Layer 11 of a small transformer language model trained on English Wikipedia (15 layers, counted from 0, width 64). Numbers have three digits each and are written without spaces.
A neuron adds its activation times its output weights to the MLP's output. To switch it off is to set its activation to zero at one token and run the rest of the model.

Output weights of the MLP neurons that the questions are about. A number n stands for (n - 500) times 0.001.
n0: 496521521617463503437884491515575555552531599611455378476485483517523424557467539468628465655330473351413628530393519262264462533596226659544532466293564415388586628780477516579540499471576399
n5: 419714430371274551614845411721475498643544601322357491341525440494553591211686534717543658434686508420555449729543586445522377516567294377360413531299516429628594572280615542702471504706629577
n26: 474480437447376442222267725520615446651530700521285620582487585495599390616397303571602392550526516402462421430526491520640222402638423358373619566601429525283429549603500533254642381355477430
n28: 474486645569503540628699494604480442707481421507464307489360542428607633311736774469490553404559658327300497498567507370538445539768386587397519624437520273486509470348591411455567387505402584
n50: 581377555343657350469382542689440461701552568388404257506695562586416344692586469515576541535502493441399411670385567490457307497440570710516446547439506586638679695313518457572274708457441574
n52: 437577431440569506611503608515323341205576673382437538604411612549745637513655554339380517361511494547489518644439550654451454174635338468434506472477332452523247432553361506735732354628450539
n75: 496501512525597330379422382501482710545279527623349477602562592555444453382428439682577491585650577184439342445733747376588481407460403598477465302495388474634502301342671631491473497365462445
n83: 499356284247627596472573410498723522535481342434510480443254401609437591697647557384335708661751528532579501495583624577491500610507437332658506622421249573374518665610414584630615648464425486
n93: 610673583196443715542345451651650430372424506399624433495665492565310727499420379546610459576536368507434525436499505349589665408555507321377523578523401430671351460696527543344606489581394499
n109: 643706434537520502581190647629543423358396538322424674227604585396538510509537410649530614676605268493668570528618628487467551505622519266524539611327548533687347412138583563486495404287377163
n114: 617471574440447856491338563503423512432693533552686450467501719550697395565423449438483515522332348619584598504294754496445423689578595622717445463456456518353579489591576463606024753393433551
n129: 538542652468521474488353553410416600502479546397616445458319402644470705529332520394577409318470562467439657620484416462532506507407452547440273738613473546261476467566696728601374365509291621
n135: 509426515413485556301526619432601456562631490517442626479452491255530556611605427406409434551204453594633278491594350335399484692487533348518527544328274408353618400357594735720456438473783566
n138: 718674667466525527470433569622491530357283558329504480530489452472660363524351574605325562348500761416594530604519570593623623480311398653591239414700451570354273564417449499326477258651520458
n185: 298491409365504533413416676527673435632604522471723246400540167538382304574440458768384269344578443157510635404407282466440422338434618540465423456525585325713435523493407298414491469657665338
n187: 546421737575529449329414544500426470430369460424611388539387454523449686470377711482694684489480590577480503444494617537427286381690595649645407418696629286521362496356567604267469691386460194

Each question names a token from some text and the token that comes next. It shows the activations a of the neurons there, in the order above. A number n stands for (n - 500) times 0.013.

Then comes g, the gradient of the next token's log-probability with respect to the MLP's output, scaled to length 1. A neuron's effect is roughly proportional to its activation times (output weights . g). A number n stands for (n - 500) times 0.001.

" the", then " research"
a: 601502461503498506493508443497504515487476504498
g: 328499593537559667389547607259196427632511670562492494435554405508376419468219355572679284635342574339642523615400393426554357556371516318447471327303538498653594436428530403537154424567534441
Which neuron, switched off, raises the next token's probability most? n83

"s", then " and"
a: 502507498511471500486497488499501505529488499489
g: 367552587416410589601526490366329653511690491272413429607525451555381388400678656492373374556611456691670443525550329682511613808373353649591487450334468649434503301401449462682503439407849639
Which neuron, switched off, lowers the next token's probability most? n135

"ra", then " Ar"
a: 474500498498503500512457495497503504487500473501
g: 470656440448441509728729442324693500173485405446336381546522442555485366343181648513413499354708435534468422605705494668711513624522459273377297566642614433505549419576440521626513342549426585
Which neuron, switched off, raises the next token's probability most? n83

" N", then "-"
a: 724519496502490497496475505490500488494502371511
g: 602283377397449566574713610292481588348397385225693546414585385443593661407553553632377634334666737491576213528418373603474500339609443475423431472317515544644521357476352570596643369734454413
Which neuron, switched off, lowers the next token's probability most? n5

"aj", then "a"
a: 502503497523500503500499494499516500521502486492
g: 353465511594460543332604455745637358148531729595313547722552716233462530482393557524533690522449571479593518472488508660601574410520642565420543624672519349301321501539399725645556567670374484
Which neuron, switched off, lowers the next token's probability most? n185

"ask", then " of"
a: 512509500450499497446520493506500517427517513499
g: 762300320478848582313511470493359464589396404604622652549490252562512456650460573595351559692631748465545535512370636595535667713548583520561462631661492740299462519559419562592481590541320521
Which neuron, switched off, lowers the next token's probability most? n83

" MP", then " |"
a: 500500501498506499498475475508481421543502495491
g: 651556487430499516737374600344696628776492578432623241527435529435464386526328690554594591544722307746520412383535660534447439575471439475600513682471601420563447458537536342436593324701843616
Which neuron, switched off, lowers the next token's probability most? n129

"19", then "74"
a: 499496313501504493507519495503499494492500499506
g: 623443641733451664780353480400457227487453494600459423489496453693554500753641459561456612299754367355259444398581579431505523623349410475398466275288409382625606564407388553469569360556681499
Which neuron, switched off, lowers the next token's probability most? n26

"el", then " de"
a: 504502499508498496525505510559446499503495499490
g: 346537481591336589423353450642436529577446516746177454373632533611257462525210586498518533442679531603408591386711527496745507232483306328472559321469579765566600577613495453647537476513575487
Which two neurons, each switched off alone, lower its probability most, in order? n114, n75

" |", then " I"
a: 597495504507493493510567457498612501501523501500
g: 357354459288511535428536452238426407275426568420534360440525419622710420372610405475447529471665602566481621640447611555685502441530498454514245506672478407491555568445693815765548666631185409
Which two neurons, each switched off alone, lower its probability most, in order? n83, n114

",", then " it"
a: 495471492501512494500508447496500498501580506307
g: 633677511306583394429526554395530372493638443624557185443599266285651514651414356465276526487407604222579682698536499455590395621531332497581349450369617332349464504459516418276552620629399635
Which neuron, switched off, lowers the next token's probability most? n138

" rece", then "pt"
a: 495508533503497499498485355496502518498480602489
g: 368758475445397545487446358453553744601446338781640413424418346460287353436556501463303464563497673474540427377326514335590556460295280374518450613388609484643555219393506375563367293704455465
Which neuron, switched off, lowers the next token's probability most? n185

" F", then "r"
a: 658496477512498487494514365488501500498482505498
g: 485479377410513440540535581653482527159510340586598525529468442695579304365620368431598634500454337540331547467332514478456543532364192492617415289232459242753426549520517702646644447406341479
Which neuron, switched off, lowers the next token's probability most? n0

"ang", then "i"
a: 506515498510504501503442515496502458500490496482
g: 479580449487402475328634395448598364517438419665419650638428694572659480341391475482400628702334384316792297653373488495505415541689467686600480365534433406248574369415438709333340721462424400
Which neuron, switched off, lowers the next token's probability most? n129

"a", then " California"
a: 504497489499507501505470484496528497511494497486
g: 403556532715575377292552471401340597405676752275575663508592550533427399515477502533637343544813608377392555478675489391413386534368325277610606202667480474515295543388584532620499452492699544
Which two neurons, each switched off alone, lower its probability most, in order? n83, n93

"all", then "ah"
a: 512511500503500519504497501510538481489490506480
g: 628468330560478339683646342555367265394392463380542432845400552596587545488655291523472521456252404318432366533512420339367476514536396663354399316497516397355518470407515655683651764463390615
Which two neurons, each switched off alone, lower its probability most, in order? n52, n0

" |\n", then "|"
a: 491525503512503828490496500499491495492525494493
g: 471348336576563298698423587403700464397410557553577421681599382790473485592309703253388668395375390590509460475542388482425392400233221456603364524454576553397452364550312575677536446510663594
Which neuron, switched off, lowers the next token's probability most? n52

" Sil", then "v"
a: 525473490498530480503500421514495499499491480487
g: 309402531147434586764334599627557367507484436540367327449529435602303646587679634511829482497508658468281328399744627439555549433535552560485428536553547525722573417431483480508599501288535332
Which neuron, switched off, raises the next token's probability most? n93

"2", then ".\n\n"
a: 517497492502487500524483497489542500485496501489
g: 391597611329486628597601655396171590422534454405440405633330535418737775414637434540354531542443483456503604454397448476253640465528511359474367351372287816729448483498662325532404555501613474
Which neuron, switched off, lowers the next token's probability most? n114

"ab", then "ove"
a: 546476487499477495505507500494500482503515498496
g: 386289556574518534619450456222516581536584530264456659532615633315391570439263416432599527429419561792558457451557468383289770645501482569660486582599341642420574487385702455396234599644422331
Which neuron, switched off, lowers the next token's probability most? n5

"ab", then "il"
a: 499480496517494482512505489537500496499463493493
g: 594806446626334347254630679291553612799361511473548737522477482453344497611595616534506352711525332594481425371534642655454663469505631690473644391446509595425473654397462479426529383275467387
Which neuron, switched off, raises the next token's probability most? n28

"raw", then "iro"
a: 502514499537491500503500508496500487500495472498
g: 575542365368315674624661380673411478656488568502343562475304540435636586561299561612459493581852576348643536539654485507304610329520587738306496606441601495388698470328553606380505303312591468
Which neuron, switched off, lowers the next token's probability most? n28

" |", then " Y"
a: 550498500499482483517517502501529503497498504502
g: 622481517475503287708592345544447435525411533521334399573497470388313440537838291614681680432652391598463533574717592469184714449391500508481473635446479428461552329416609517548444545695193365
Which neuron, switched off, raises the next token's probability most? n114

" the", then " proper"
a: 557502491514485506500502377492505513505472502515
g: 367598603514486646521456551401268433433545453430517385457518354363553201424168422405461417366279625632455620491618403363565497606529367474489680769581839631607584669399466416554454636466626652
Which neuron, switched off, lowers the next token's probability most? n93

"0", then ")"
a: 491497514504493487569501501488500519501495526495
g: 446520636452433461491551496144727456440639515576562326547447436303535376503358547587473514455585346826265317477278515477484328481670659607772538492638383439581501547403396677617620426691601462
Which neuron, switched off, raises the next token's probability most? n75

" You", then "b"
a: 501501497497493498509489495502468421545490498493
g: 320489284766420379587581434462514403579594251605475538369723524516431590505626534548388710528163652367605697442359563583337464522565512701670579530471671665714474569331414389458606611552356481
Which neuron, switched off, lowers the next token's probability most? n129

" |", then " "
a: 504499505511483489540490502498502494500527509475
g: 498389451522496605511397642378668595325558585580518631655349314488599515556422691309359513578413504342641541423173432564655250486592438417692461477697337383342575630617314538612363723332615417
Which neuron, switched off, raises the next token's probability most? n75

" was", then " part"
a: 506492501516284484579421505509495499485481514553
g: 567486647578654580369296600493174530604531441505565315538604460569620516688651471288426344439593558357457787452709741669560524604363589548498277650345511569514441397651689623593464600421387625
Which neuron, switched off, lowers the next token's probability most? n75

"te", then "in"
a: 504520494505491488500500523493500511483506492501
g: 388434554573620565369322374693533439704543582321690651658437736403557463489539569395425399720376287439513683610567526292429579675621418737572668347282502428368450582449568501640610560572316322
Which neuron, switched off, raises the next token's probability most? n135

"A", then " Christian"
a: 492509496509505497508478517514506454533495509501
g: 483374692646611497394563501644575396183417357197437619602550528540336626581451582701453394557383377308475668534661517426428613490249294264434550331555652545563605575669389364669570482455451563
Which neuron, switched off, raises the next token's probability most? n135

"ab", then "ay"
a: 500489484490522494495508494500500496498487484485
g: 581506602382681392573502299682524270457451463539594250559226623566593635422420312467389420340429431438709439554490321604431301648581413397392335722755375305351577463472531474463701577520394521
Which neuron, switched off, lowers the next token's probability most? n83

"b", then "ac"
a: 543488496501500501450501499497502515510490501495
g: 534708464611357542517553485594447049522554655456670583505669613473476558470453628531649572586302473691599430507494407538621373636422395564441596303713574684572520722356580694489398382457472784
Which neuron, switched off, lowers the next token's probability most? n75

" |", then " P"
a: 500498492512487487529604484495648494501533505489
g: 437703328463433497337590496565394454773599412326640462415723748481577622482516585562538367504604391728447287587679289490456718597600659479299588568546560631685345402371662582471378436506374648
Which neuron, switched off, raises the next token's probability most? n83

" a", then "u"
a: 475495728498508502498507309508516504532485497495
g: 443887518579428614458332638495532495356470350555444642367620773631523485437605496452510544525455506591474517471291506686538439313776523626575565533637252428451286426398743415280517490639373349
Which neuron, switched off, lowers the next token's probability most? n26

" of", then " L"
a: 521506501501420496490513518500538501508467513525
g: 607683513609545391403516342266519367539456258377505688579181626255569372474584482481556657441569601520455339351698523582553401554457425480427627526413497505746386723519422647665623674590365723
Which neuron, switched off, lowers the next token's probability most? n50

"ins", then " ass"
a: 506503489516491507473506493483533521509474492556
g: 297350405526475323425515579505593526620516375620606625427512560648467575437336596235662541307620354301839322459585497394716561628377569393396349575648406690597625674579454418560500496299339471
Which neuron, switched off, raises the next token's probability most? n187

" P", then "el"
a: 971519478489505500490501259490491499504500500496
g: 499603435386584589230435509760540631582520662684470517451447370169369641455491452450379485720285547580667469491423589487446525630499229395462312620637614452382744391637396399413679552356468591
Which neuron, switched off, raises the next token's probability most? n93

" present", then " state"
a: 530508491513515500492525510492501521506503509482
g: 164350469426514390362433575463653656567228337355498462628487542293730568454426688602444292254434500428228514472630560668429559442347578342523423489616541458400431555375595341622490384515701533
Which neuron, switched off, raises the next token's probability most? n0

" ext", then "end"
a: 723501478532735492503492509489502499498488517487
g: 448287470110479380604558780591483290394417483762531561602689504427414667486287361543616588386348508515397575403472273433304347569556490360457425703662367438474586465473473521291409495540460519
Which neuron, switched off, lowers the next token's probability most? n50

"a", then "ize"
a: 567376512497510492508516348500498492486512535504
g: 395340555236566508526353469593294265608623500571584426584555468336487623674239417576306498372289564574604585611506649295276509703585618613520473557702665400416452309520616605413400660367555555
Which neuron, switched off, lowers the next token's probability most? n5